Layer 14 of a small transformer language model trained on English Wikipedia (20 layers, counted from 0, width 128). Numbers have three digits each and are written without spaces.
A neuron adds its activation times its output weights to the MLP's output. To switch it off is to set its activation to zero at one token and run the rest of the model.
A neuron's activation on a vector x is SiLU(gate . x) times (in . x), where the dot is the dot product.

Input weights of the MLP neurons that the questions are about. A number n stands for (n - 500) times 0.0011.
n6 gate: 496327424488484281529568660587612231456864413508584273555414366698293568822764453472455500460549591280692442525740710517648586669488603378282420263614460579339419367393611613384190736636475322310553546170383435548414627252441434300360489348456353453550279676519538660293418363532516602528516477405434691544680312500608669613390455366635473425542532656413547355467426530674594715524516
n7 gate: 611367462561442428135408500483536547585629483643177427441647291541604611308468235476398466740593682541485458619500420283656606350569293424339275381482391408541619588558420286616572573372557423620647639693472484528733484302661360232596407574383492527269354515477366479387383321759617319415710394474419578706445529591613815721480414673555554275739682500615555355529721478715521344545512
n29 gate: 540535489514421489503615475372383589546539536346472614681391394348624447450913522709482430815646354330335416493447705318547514394461538364450388604554305577670515555587370419434587541500410465649378555410496585461604462656559306566437432476426472579554533480459467456424633199256525511387459367617344582362489577510569429451575461559701460559427755326674620535794453719626364533375331
n53 gate: 393378597274444553375450363626496598626528444521316504598433522399465658563492531555233351565500386484672716504386521444646533403521183445384663425582458552418465561328528614454430670496445361612828469612378377659487562351359602609695311674778330594328240472443243500280260634614588573395673146639741742630557352401483492293635453640462380344626277544632357273065521630650423504776590
n58 gate: 579524462670570644449612186693435575747424604344488594500465500317350584636838659431263610317655576617403538475647516697664406455366379645469516555874496366737710567596561598416516872476356341525529572591520529135311620469670215828440567488496335595395550581488441436800453483561419475455663441647414590482306546427743573487545508166456415437374634407704373512592344509630467398369599
n59 gate: 508418358443608363515484288391533488537235580463211455638570559357748508337597237463401572657414523534430164450484576542754374451757591535729650453496643513780556040467677696658500487399529467559554534461504521590682597621436716458613523567414431433177639399279504333474563555459529546643428508204273719381360382427614569548340512253592488556568635389733524524173397334717591538401592
n86 gate: 589642579555733549219363352573345267599413338452535540519424504326581359423434471409269500483556515493730565496671391317548561468630399281316531455449401418419433516585660832293500685243476543545636566445520476386268364549566452475578326470634207270579386343595737384534779407642591768409411504504689620504459606400651437424671280430635620458651377636585700539500468433684572661767508
n109 gate: 512492500436585488396575395562532535564491647524337824639394450496303586616267525424336504106600620312743365460380723418732600520440547433477231525522560632667517327215440365472598373539561703459464338678117352488528739435433557129583544558500445554356562485508615262760385557656400722456453461453473701583459566481574337372424645471540663636562504496676465492112395713533569413532523
n152 gate: 539568406496252692334521396438500645538326487885615324673345447624575480514487320590599424397483576468264562582431559575536376205619532488500292276657637266557361482614669692348508886584669291526526371536402547491604685463487539478454382554504690297272500573702655384518591596697675348423717380737361690539584398323434765509483374500727455259637483250647828500850396514390387259672525
n261 gate: 576388578471660496328660635696334552496714453576537575544447599683581301469504242251483427641829543500496432740729728585484596599471346418445525279527575714780500419195688678623463725586454488674747820518376767678588406790478592234340268504570475717354530418444539487309424390641595416591330560575599350515362517231594488478625429513627575335676579708378605587368613509591622509538371
n273 gate: 606496539732335392587716474530256511644504401388500571600453397456656598588500547199560373398548608524641530455452475447545339629316469444395643554664600339697609389296524493343350354672230433310320431374507556496511460567303631542291707329552599633680576475357481721373346549637396496481652332571475631567500649601641555694411688515530672367511645601696561360648702358412429535541702
n281 gate: 289468521731380492317669488504312280386281333619553496531348685541546557456492551247590559330700538327411542430586432462687362500682435466573629432500451374471316450558488492391468569661451216337447928539317459500734448531436422513552433559305327528330458750527626457474256763366427463374389457465519590408610349496270735487504471318691720342555671602972445374363484400563731428615563
n294 gate: 448441579504456529379632616463591431693448415496681393553416639583520448513449633682456636613769526529590557640425547239711412622673341444429547640453516773443616691629563610551360697535732421387564516559476746626396523610706320431363362618516484225459504422660357537340489306449697400065697485370662524583586406352224496606310604516834597258525401706597546492629352576507568397707485
n335 gate: 511626722384393581484583382551569578570461619308437659636534489440738222583343585546415328662475394559356276332493579700394350482346388609380385467656511438547496311496580507570611433392415605435685471425465482532408476540368347493594464395525451391436518567459373272666520514282718479712342503459453500497511773646355493643712582346678463740351627357514452637457400703600582592589356
n357 gate: 393450531550637241424799701556376398517653418457353568512612657643695337423458673483576373384606543434616665393661355500702415647693209662548341350600652356754358461646556458271272478683619407422517491496492309492411409488350385261496573256635537557616387552854683680554431452546517389424590427608653559577316378397413639663614321334656556410644365878744365227258449554342585201339406
n440 gate: 657712446526321309510355396606477327529625447648398423691410409438429538567471450493732637492493503608371681619297694621648468496518574404646398293369595561421735304515645515384388442771559591260607843469610437434570612461707459648413295412602598493514447417397265378516581444614390455570600564559570555650242595349406431249555634374460465372485621576496667526669474719711585496511611
n6 in: 458342376505495358635362642621593246270604574495423327736539374659681368836366615364527170351568496521612528615555758425211478649288404266251653514363464509829176369620568283692504269446262599245651755481378700608427433426415670584473230408387589653677411556378786765698605727514410385509703526447673349414406542474561645301536440575561487588622314878420654459542477597380606722317323
n7 in: 437452616676334357564487428436760419390413428504685571500524212770672425957683509651380615301544496386450386428553426404114457443680735483466658403328425477401672441455700716622539415160580513803563431528243544500487370525625572596574516628376387539483354567432372569429760455584204075270513427387378402544482304475436385325385666752217454612687527297418380663672442750674527269504345
n29 in: 581600384507416338534701479628586593479576592367314587430592607524450656600391394611622741618424681468493656556646263564617637417445467575582723561519538636330525461376399545340544621636570562397556439606600458565584476404453584500442582383383674470533489484627571561592503535351441356483530623375474260443385464555340455374434710328640503524707704670714409524224647640614300406772628
n53 in: 397395619533385211318641304431519468693555651440588508435630104407509631541508558466373421634373595616548392479377550517638817664483437366404554447427773582160611335251516840446409536413360429410496351348677213605466603641338474157566427488739525508568803405557687232437358737567592479534471565518355386443779457615690307401365385443492532426613706566508586399379606635577227794420422
n58 in: 496616487508635474515381576662356516459423173445285400576628539583619535625254369566838440609238834423441287538500512410617824463550725391469479535428293521402478590508469467647590522459450347678529349372450254475777427460600643406336409440666651347421457535392431652354892534687666294309326600429444446327633461586410483416350697638440539448852156665435452690419412398477597561324472
n59 in: 349395516519579817398596678440330492516295640346636563477247576590520401341515508344586221667359631522470368698433412412540579399415289749437519577614535436516545592440467399312738194462721364612311386727706414543638726578703374822565564545306535564470424548553331585205568508644551555379401553546448653376302572335320282538539323411647445356504562447527526484480457247407646411374344
n86 in: 766547406568539602519648452333424426568655325569534414471632575739412508408454148577560487664389516354594843530388387526348624662206441552472542607634483425233352623177480462424529427475465607513673469722372625585560264811473327827403347372513546434638443427632297741363488820556466413406588426131635414469629310624650317610685366451504435379235432371529396615509746272543219174603546
n109 in: 290655491630197644735877406465627439404675590317350643682504274202668500749367354475428539532492594349492491283441607677508500492525326314560496456659584392633522526315361387571463701500555542354763596585655644270216893355535394435641766609395496492680504583459565491419703444437819509450402301616504521443491704271539466590420517387606373553461454588496231504487610496680713382695435
n152 in: 607627698308504445567561732283531521325486671656517496614238391518252442519548134711628418481465307419575703536522677287496754583535351467583483362624206405612565559518475360621539379413611368716336363556254822596340366437445723319335343678583470436446505483496741491425398360373478482293573517580521673085427840562663461773659358477504583269377957583392282649338442514669411445496517
n261 in: 278513444690730319536294333267437341757676400540275594603476619322464926844627523487469597344282542398648733509339426633513354389650123529462869649236380514822663628577441465329413363539504691423500597604340411597316465181672639688417451568509609461589281659483408616547513609504518491776405551439385384742666665729381562343638307385504323457486473356426340385468540396394554329715491
n273 in: 534418457589508504580427293515460561537668534417422515407536273366469504520555363545369585704586521400518382730683398469535346255652283322352257481496478469580539515542777500522687377438410656622632388508578287422406533386516413427570384267455548500606362236568427593309748363734522187519460575437607493422774435357515366516407477423681387601577347461595587552576496651354700380586185
n281 in: 640615640540509694344526374482433646726778686419261228556088541389299638538320453429437851417304442348462495559464613367467423606381472442803447653486500537228598605468400500605430321793734660505271283585540665522603579657602540670237773581203548414618505546449124435391556664482580334549327431320530782811726771608518544372402451509604445444463460486382522699727451505589226588567647
n294 in: 432609663583355378572682394664452662621367616530362496553647400483556867446119575559445522472643449380500539326487599431677480412471273252297654535718634409419557327252330400438220380888445508328437339416542315513508492684535339539405354621408508386612379544387483618545330414379517508483447540375620432591470539697030709594328525496492444435561663732595500321440504379603721863420292
n335 in: 447442420521507421531673339511307596503712451741366424410349504641567630526534504562691453436331610618608376619555422422536547469469449451611251550560503600546500464398494531075598745514619441549347529566359666517608449441565608351493566590376578487526394393690543680640370458696541490631507307313460601575593464364667352485562507464469500296600603475591480414578695382591751273486685
n357 in: 202333395126402674504442479526567431492445457466600194528567332596483410482364504730689287321395293535492474631513381651414637462296775390286471697735216384598210578342516625620574527574669496615243117478634235562572586656299707431533385512542430245448448342560651478464649620709367496680329476647428546637396465414431362589479648552628650654392538286422549712355534638397559714458406
n440 in: 467311700637327407496532418450338434476518251414552439637388291326392310448544449447472576251334273504550184410533734633527438460645509405404620779719589366566355583392473237556532728632594649338390445448577537516827862535618381379356515484177516574608479641547617276617633583674310459516034516517450520254424617557617520578492648454391412492475500551627445359608561396334652500476457

Output weights of the MLP neurons that the questions are about. A number n stands for (n - 500) times 0.0016.
n6: 466202344430630445677506500626666322558700735384446571526371459536455625493576426494436454370455513385576526481450494451507680752426786565445669500386387557404457503521541493730429497435367472282500533336490469549434402390439713483500476433513621603423435691332583546520583446422510538487572625461387428289700356513478605432309473618614357562277375671394484409392480544306338618589417
n7: 587715327408467651446347321547542690587232511599458389524275526659372507396562588581572376559464520536581702705446503350564543461421438517387493517387619483554339490584568428414374570596368413631346463332454528313487414586605536670671514536450138381472607564500656561568662442546579511721503415398558354410688424237546487479414273405525476381551638484612671430414459594308458534530641
n29: 523524453529320559605528420365592534538480756564609478440572353429454420465604589558416348525531258418466448574442605549437516426484439456396459580609455503684623622557563415619565451443542545442364641475482546508543547560518487652545456544466328503333516406484686415529445288438449578510545408549420664591534447623395505535463442536506468573400387359371371550661519401433543554319459
n53: 580365350546569434461528292393528595630494358491591701539576700380465481533484557335454393644475597339458532359262636561510555623585563592506385398401412285668468687497553372407516487462324438382410365734424316336305449497427616566414584380602533548375619713567398361575409550439396486278536431446422622446312593430358503327599379601510575545447291633583516330414608481446534540568648
n58: 585533479551488561548494382662409500562578573526488451607459523572448483427535535411304512445643393416563497587452477591601432323385508585403620462748596296556515712522517337586465277453486593411530337456526362509531609391500356494373571532642271617434456378478619519644443241426372623349551448368491700577605831453570613344483401428610485515566416392541433382469452466509411527500532
n59: 474509385466509536470618521614581576585426460381459585369491335491509476459594533450556476556428421473672731450475539645527688420658531521524659632438577584587479538367430686510392741653391392555588624393369415197617512479416326568422468426575450524483388399490571670534426463563670571339567458548549467491392575437503369625541620660378543467503560614365380748622655562350329425613375
n86: 437320372490228392519555543595566370369491577469418543465512488535488472383531614540396427488537608383656491506538382710614522426532459506422453434490318354446409545645503394696525562593478568286318550483472392365476644559404531282315543620606591429557437301576317510471433319634314681393728716575672372484444750416435471347497698497467506575603633543736472400503510445410540506576497
n109: 400540586500485823586419671581606487433529234433548407420625611419605358786515479607830596437255618479444485653422539693488488518431434442582604677478431601254629350490453619459558412491532483600528654342403548307456482433533464603516289551635503464798534534352334556491456456561506307426485503509550402601418576476452559510585522548341610558426545461536427500551481449552506415614524
n152: 448709299569484573554444259480394559402323445606464500409467588469648583365604595682344456516351351559493493444606507376591527530314647480517523490545524483612645539521455678275653737470711286487701450396324517530565564493629405654443532592460638540654550598338425580527316569583523626544737543390664597316457395546322500580365388530486565390387424679424802473365352741540356538429526
n261: 491568477613557564520567607654540677436540526360393480667558443523494577406497468525383373535257582688556693415313446484598468335400358497345587362510675584497526525358606642562539413285534560445461458639442422497672413452382513480545557475510460417554620614768596335365605697584640261438275532381754681510368332344551415641528464468366553484525382414237417584480447409484326467461363
n273: 494446406485425372574549507593452481525559675667321549596629338626599631558488363365466595408471509427464559488500433441539565668436818618680538547564612472407417412516363515497518518788441362325610485313576670550371512473468693576383713509453552614117503548323557564569446573571366551589491552485569565500409650713550554439568509465632548444463497520479529456503555520532402466446645
n281: 477414514483440517548377686403480600543593784393447518459537527383426637567642470530574346785487455523200426620538540493788619340472532392368392236416507669497517657536576552367446256308520482678572486628339472384477500537463576670635464507619595372689667647443486688372752518571675529442483594362562605507429533406456524320343531397684483429533362510426604602655493490760307409507283
n294: 543622465363453752516544584542589455463497421456509417474573578451270557417335403376639490385396574214464646613357487669558526487274584627510452468457575444457333488557401402518586344510388472244615458404503563449651452341371728431445433484513573570291567613466534767581325549465497575663510371449454532382570269573591458490807415528452523420466421405573440426368556394798422444506575
n335: 494551580359429533594463333471491573539529983458485618448529448527419500482509554502348393470535496445435511470480485502516529450418490615451462471507584463525504453600481539584522414449371651177500533345590479482491383451406519523555498421584408509222427507481592608516556447392548576531449574515448471487531629561406498482396502422655473504468559454504456580578477498502504550581513
n357: 522434467500570668461513675543745693677596511594436459523448315470211487581481394465456602487397507561331461446231384572385615442473491536487441601597553432534484541589639403507711350526393525483572474479545510408595471409432557383546688404294463445623709629593597560603593534419342727428569407445234523480665528471503345493582673664438397402765526455707529421581671544510778446454368
n440: 518632509325545464386688510367468674465437280611562290482536607519425491430515557462342641679654438506441494381481654503346613599434457497430318694406226509436466427510459484411564533421632513256518454641491497528429323616479512459546420413655421488496393475570481645438602484336476565647598518482571613436497368548437596411600466344526572445512295452225569607327334542706324456485644

Each question names a token from some text and the token that comes next. It shows the vector x that enters the MLP there. A number n stands for (n - 500) times 0.017.

Then comes g, the gradient of the next token's log-probability with respect to the MLP's output, scaled to length 1. A neuron's effect is roughly proportional to its activation times (output weights . g). A number n stands for (n - 500) times 0.00088.

" also", then " been"
x: 503441439414449285729380551669651595585408476485438449387419354655530472548478487524406432565588341623598546461418605660520733582508614450340410395508598680394388429620312537612300625640418650466451495499636471327472778577510496467481523549389454697538505475483587372605395595537536639627374817542567374478554511461352535355280683581358530494558473705372556381827416443414341499325768
g: 457770520481594369508445528451535694384320520363380568550422515586315502616435415481452615489472402476523330525516559632742551626627524363622365586416239630594504485436462211550507527329519493508344323428484420582548547385680496432462763447422349486498352536600443488540466499700499481469436495438518458515718417487570401533389379481428567483487490345389455483455475546642344555418454
Which neuron, switched off, lowers the next token's probability most? n440

" ", then " |"
x: 375319510410568459872583539618659408488622511419484548598317504566448565529585465487543359343417418451440574623482663541568704623449566583454606492437426516365468605446514457565435619505402449459450550465484549577482384341605554526535596485484580667634469691503468489519537520514474541466589552465459412387616429554523565436407519578407431414497430631318428512397461472358459601419431
g: 502526478470542586369660562463373399378484532518585489359530622442355599633619543479515475562470541489462457647566523611726365628485449424304552537566569481326579462433617828739550504594555398422514506468522376478505523549486618441450420434315476702503485519185526518542147519645487575479441466482567555521483536521546462431448471670551721382679470518511626411380551524579368577650499
Which neuron, switched off, lowers the next token's probability most? n6

"A", then "L"
x: 531552536403386400802537453449560621486540542482631624687463532561501366510476559561448522623548385427386590379412315477393356518512536569462386587590511413495380593494306547567618555407549707446540600626550656581627448517466403433491452430421458520432518548657564302333478334528729507605491579484434433578451576603269493442592488545698316540506580515434452514610524531268466467680531
g: 520435450530477404468500505525563429542429457767441360718368523605592449283540477557624473529488570426428469512599652270355247453509564378542540525500518509566747652332452486482587477527631549449568545508438561444481418341567508611615551462383423382542392518583657648506612514590540419495548365420646636387550454450437652486535692758507514369661593569505522361459460791404443419553352
Which neuron, switched off, lowers the next token's probability most? n335

"10", then "\n"
x: 592616528494371564625482537534491525508445399466691637310479508545493620527601599405258466585478293350734485571493494545456495685433367439432464584497486529495422614366404452505526327555329562347555495508436567437555558532453524752604594573495667520433487470431553364648456414422532613413384345469416535615503464355593587288466421487487362568360404635586484316680540430399511485561690
g: 493471446411546572433523416469479565251419577621449416505639356282496474515369449264479548649561563425516402459507448501170613623477533515519226403459378653532395428300445522423518585449555387443611539310436682320454626632542510465538667518557365368541432633405575545393389530704533455571523371621464512519430515420430628441470599627517308510422505537575592602547371511392672410477444
Which neuron, switched off, lowers the next token's probability most? n58

" election", then "."
x: 613630510429539445702466591432482524367372559582619457295645395538452452441576568456500460447365351711613647462440450457410544587251507541432449580690336445373432468440445324505531447564402446480544478440579613481469417454399517573472601509597522635701538573293501366573389435509624560507592582461426495683506522655509714428426608392626302709430485542542528386573612470471414512509566
g: 539507351411473546529486463361472226521519498446547551474406469536720445582661440665553298399512366480486575531431565580580305366507582457568494464413706503372437522620603495526509446343554448549350530532631292728511529330535566645279490549443410545573596293699296583548545520320408575392414523370571575622441626615644394544483387498506350460540450590540438344627494458630497616549591
Which neuron, switched off, lowers the next token's probability most? n273

" |", then " "
x: 487418434407648526496447543549478574481573493485498332508587452485387427435565554351460524392469233597563452487507564611461485555483491472373452495581582557675559344539498378635684460367490617403569409425554632522529563585444662451474551503489532555576616640344538401506526518376596573584452443451542443495417428411544521743485410444692378577495371509490525775516556554408466562432437
g: 577297534551416382496566413523439516492372449658441445624444523415511544336605534441529495439579441526546293430547644576503748482652534509538509482547546514531367222528429076530515504514506477471501259509454506593530524376457605251554643597510652531589618415471489384747378471522387570527482572581614434532376649597473479460541508565501434659660403591534610610407408666536594425425565
Which neuron, switched off, lowers the next token's probability most? n261

"s", then " with"
x: 509515539408453528686477510588455492378542455581450601362555502497496550515482580564476316479406297779649486347353363412463508635394491399578577547486627420302467619407451488517499408569553504556662530486523507563465649505480466550407545523603545597561462490289599482521483604393607513540552507577565562474585529614498600422447473592474499504463345493453597405705394429468510507547482
g: 486616395613406700417522536517468477469543514582477618315563463469454511490646514479424552242498533481370509701596560536487523447679536358495436459414411468635581421377565483607413438543618390432532533552860742479342469661282561572490496547571586500553557363374377471369444448527476474378335538509328542478502502301429433513501407508393504530648554415586546522606259608318698572640409
Which neuron, switched off, lowers the next token's probability most? n273

"iss", then "en"
x: 572458362470471537679475371524705419506444605618452463580505668439470129629342525507416421479528504633345575372416563434364609529376403382400549509410553476564418601645557469542591422342530616360546530663485497453483570324412412519680261439463668622612508523583678464495430497522485757449483491518471479527367527517457470361535463561326332470512494492527445530444535503419440505474524
g: 374548469374519840488532497510562638372687462519578575466361527375550409635511443497580524391435534317443614400515637534446435577685436395633742347499486677432581340723451515502494520347569537564685574502310519664649560467603569426611419350609315499533543539606567634439593530378547440597478423517486359516435483667523531496653607530437539468658512389410593648508479534447265483480465
Which neuron, switched off, lowers the next token's probability most? n109

" G", then "A"
x: 488481615574425458583532561465714567395613563543480683531502595477465462624509611427503457553519464156405612358435538494414479483350427602589448415396480423330608444420463491645505435446449648620440355539676661586472554490485531441463600523321511550576562457336532484410480520401552490546431508372462427427523568684531514441413477627486371646496593569595603626644534552524569601544461
g: 473387392462366359655449556348461607475489388271535646589754375388495661358617511707416508555504271468493412427266565366449298483463399402577381640534634529495444419540467328397325424601479485618458419621497512564542579525606472388562677420512481680621518599531590577492491394427584527320334488496525439352419474550318565568537456437549594518345594416424496415384524472290484450500414
Which neuron, switched off, lowers the next token's probability most? n335

"est", then " in"
x: 610548528480833441548502584597328674595629513633471398458526577528299634561489464608472309485414364641446790416426392418455488579480319521786235411209526709462405538623378493582500642519514587520534579540575503539335373334483674422657538517650644563466432579520437508490403452554527514567578642415518335290675274648564417474452532531408388572368410670513511384592434433561409490468607
g: 502453697511431408600425570483410428506656476454580588597547539430399524394431500594521570577414530628644514369303503419581345657404503295459460418449585335382482548379478373339480341749582348526652638529670550526505487493626497591446547609598637471513555673368607456517360583441532379603445614519613559545237655630405695387425500428603418637504453554576440553307469488480335368521650
Which neuron, switched off, lowers the next token's probability most? n357

"al", then " All"
x: 464342532500531672599444508378548561443660399514473433494568491484455406523515287496418474457578454706438388500473467492456432325616560676402562539404453367570527677569478523540619399431289424520410536529461277559387487571572557551648271552454507512544566560566471566413485293545602533481629551355503385461546477491386571376555584484537458732316647512461601340711531494357506548432365
g: 502586529309457401554553636663447625622399477572471429553404455550418519709440581410313355454547446577399338551463306328679414429697498579487512444614532538541410525433435586495326393621580499461628446464572535635586245508460637360599527405479735614639558409486582580551485558626565482630486564357636670611650507474580722424536549539377403401380525537539606519504784497535560438442450
Which neuron, switched off, lowers the next token's probability most? n29

" a", then " result"
x: 561297398550588361818479449592919372416532555451569396361488635381428880463558475477414564330366625561508732405589578496391658550539732565275541456506545643286227568497388438601417571426386677424589688432581749599522453645370734396612343510275526342467534728394543328411307477452529388597569530617415471445614487564400431560411584585570416621411505504359542336568485493272636530536317
g: 598593445608434607519500590471509351577234520523479635233436396388366523693557336390323623373548395476434654551399654511647577576529542515548536664403549492545441509478382438474550597581445452454704508433593738453533445493537493608592729547427487563444584760554641515449466529509423364478601545419428499591647531512758331473606561562509604423454546541613576307544329461619415586551546
Which neuron, switched off, lowers the next token's probability most? n6

" (", then "3"
x: 520413502371435521601444552526663631454503472467453440556475479523545474420366493442545451508552610480738647473471478331349659632714487439507513474546382572329487471486416522551727476525455432656523510409594432413366427483548378635645345559456529512564656493599418194489509409253493679401521463563518424306623423549542561421457563672682274383357577516603440554313419623324487559489451
g: 540235530393536562446571503597445411397270463299448573599367434531435581539577586485335541379592608545421498462594670536589545383587418595454588423441340405591386458617623354404431591504460529459515588572495489411597537227430338287449604520689588503464491667488619483590419511514462560275567353463478569708494776445393502548349445427611550549590500591577440496477344572519714487421584
Which neuron, switched off, lowers the next token's probability most? n53

":", then " R"
x: 498301493341458598494248542472471540602553540415567572521536601520464480534448691655691501443681472397446515384492520394435511458608580566370369548468691713495589581595442439597468505397395569381613605454651472591479595484576440537654337536560705567562695381624571417375511619316357623307570554440559460371473554510412488344648544454812374458412392481317590438422515419293520155424511
g: 496482689634772485422427530414341592611643457585454391504549589595490596600516477434581488510559588578707445685592397365757451400442448343276605400444649614351526467321518778383357319435500529563498482652548478305477671605547537476524344516568347334445493426447550501570523634619484488552388506598492608578526461515444550565382371379591502547459438606499471672419488603411397441507536
Which neuron, switched off, lowers the next token's probability most? n294

"ing", then " to"
x: 471477497425470595667502477556457251478469564640555564375517532435530606531493561542379521387644255549694537571445328445277441719349529460462363475494347374370539626425382411418489480539481485577500444468415530602365537557488370745505556403496623560447566481415555498537418590297506594558372530595397539669583633720417511579489583374490511693228396480524518462485495534482498569526523
g: 413374225405679460494556522457514507379406600662410361404531644579288624672398459516485622639423573584406424514481615500489551543623593427401642487396352534547423535683606419559524385655472601485312553498611489462505605446445611494488476420415394592393685380426352405556574726214500422549552596465487417663405428659324330505481542688466490670514521578524611460466485418434553398533474
Which neuron, switched off, lowers the next token's probability most? n58

",", then " an"
x: 585450571552378568611491519557424440601531459502539532360533402487589312474392482471424444381546464486610537553455482387351445711554583408193553454409419473459404520481322487545459477520429780458623457640813564241496331498503484577671613670490573451512525429448518451448739501415487667501505565570625492270488499621510484450397501514803440532521367707396541633635703332481501435412538
g: 458495429535412379515656307332459537404441526487325611439634577579465505455574466612608354410469480170507533611317507521493551444431453428539525403620528466449453515566478812502532555625554475355531350691448364431284545618444589432352543303498405740511409352586579538468662382526421523427557545494522325557311677521512504603430522411435536365482483468537696447514507432489294403451590
Which neuron, switched off, lowers the next token's probability most? n86

"le", then "m"
x: 500569406406495512743419466694617510552577573444627624513376665461340256470503373545677663418467383410508571319447504558388481518517667561583377624373496473603617412474506279509701454497594595436598465595471309357475523440543581587516511420397632489653569408544555519601460349441546496530238476498455520563582546700466509240560510528468470660541632376351318636481462454554628397570462
g: 483703632534352344509292488492502524482413439525571518583575612506262598500563317486360596395520547541389873491409488432589354565574576473458600527574485578405527644490578306479516338563459403444697600434558372548395380455506400545501351418477561428550661316534544568295249546390479481564627530602459494640426524390710568567500340568467463508365630590490512614547505380530521476648513
Which neuron, switched off, lowers the next token's probability most? n109

"ne", then " T"
x: 427417405492485523714329450602558531566525508644545468485505556536568518481513658501619366522582524493377505407444453525284421321580581449422512397458470605452312426562569453530483481431653482528442530485639344486564496521551398472571495626535540606640500582447349473529617518449529244629467493399415657480724340514571424415515473462398553687310324473384544451661588505416542453529431
g: 475482558601697447555535457459353533667344510463448368371446491237547379604404485593431440546498479473498441685312505714492400581459481689368434491353457536503481583561363506525628246327438529520744615653430626385525490503281454430500656572520470427452516548526463522728601363450542539618324527357417359611478612465388535535566359458568484422467437510462353495467475305417616415563325
Which neuron, switched off, lowers the next token's probability most? n152

" ", then " |\n\n"
x: 534435535481467490611591427544454463488444609523490529534439346493493728530587629389461262386548468486164548346567791619493523502537494679375467586553483489569383453473395577622493551507498516492542452541526454413483421453505409498610580591512435666489545557545598517480392386427503538463511436569509381428595443675518487549447625517533491448417476433532424450345376523410576420521416
g: 509799387638574648449437425456411450335504549519498481479444374407464429651407713416529490496581369738467554271553423534455478452298504489560343619604608693452486524370546546544537639601438472459567333494558448449650413600411669362399469678530435668455388366537445608500391375469531552590486430387370346574472413598501393652598318333540495570374426523671482558512617493672432518604477
Which neuron, switched off, lowers the next token's probability most? n281

" the", then " pro"
x: 451277355438714353702481597610686398443677492172478540540404455516413837471671451561515538305397288407575561505555558463525643598435595528181503507533500522514412587428542370633457429620353584453566412439605447472500432385499717447401276512530650453718506702480522505546627448537504575561490484527389376460507375550521487518332603561449336696331493604427478429477502515289434454515442
g: 496472430547442500436548472672570316451541505500521506391520600462428510614642560569558507422413310472437529480435428454321489453356440577463611454477466417411568533606302699426481292568478452620343420428649491681541753712560428643449346482380268514453338470400441535468336576250539507427444618446415471507599468570407488640487543427574693646453473508612593341482328389438491601572757
Which neuron, switched off, lowers the next token's probability most? n6

"al", then " Democrat"
x: 611517479421425587506517429392578508485688538504643507415664416514585627625527439518452433547687301725354447380608427446452403431383578630345547655419431345412474428589406518521604397596304480548479495584500334476441409474481524559669461519507449530545522552548503499548464373503611503549673526472441374617656527510473581528418489418474392661320397570577543307740595566379528593448463
g: 627518335365591533549486467456550572398584451444524451492424518379536760624435460549644590644468510540286566409617605345587427337494597543403692543395541559465543484506533768560250481451409591540608545596357517591458386475430820479563539445352611584586580438628570506564750517463574470634467487482439602381493435482436363638464563482478446292607605531456490690499608567325509473330418
Which neuron, switched off, lowers the next token's probability most? n58

" an", then " art"
x: 630406330468476425752426419640827385473731358311327495297545431618527886497422416591527402442430437533422383644301454544474433585479599625455492503585536518348294543492533422545425620541591548159529484295675467555523506591490689426515435584520565263664596747414416510424401450603489632600432477385499319207346406458506552651501410503356469604236511744527678519430498549219414633524500
g: 383444513492515704587511471742481392547481473363579499344645591439788370222523551518481552555548426613448603420362431730400758586380551461499473577451420487442481507347439693583688558628588485530553362463437484581480434605498622504503606528653703561553485489614460450627416375629655555488495595548586529445387468474446685621461422338408362522423518324486463336510530501420504466489685
Which neuron, switched off, lowers the next token's probability most? n6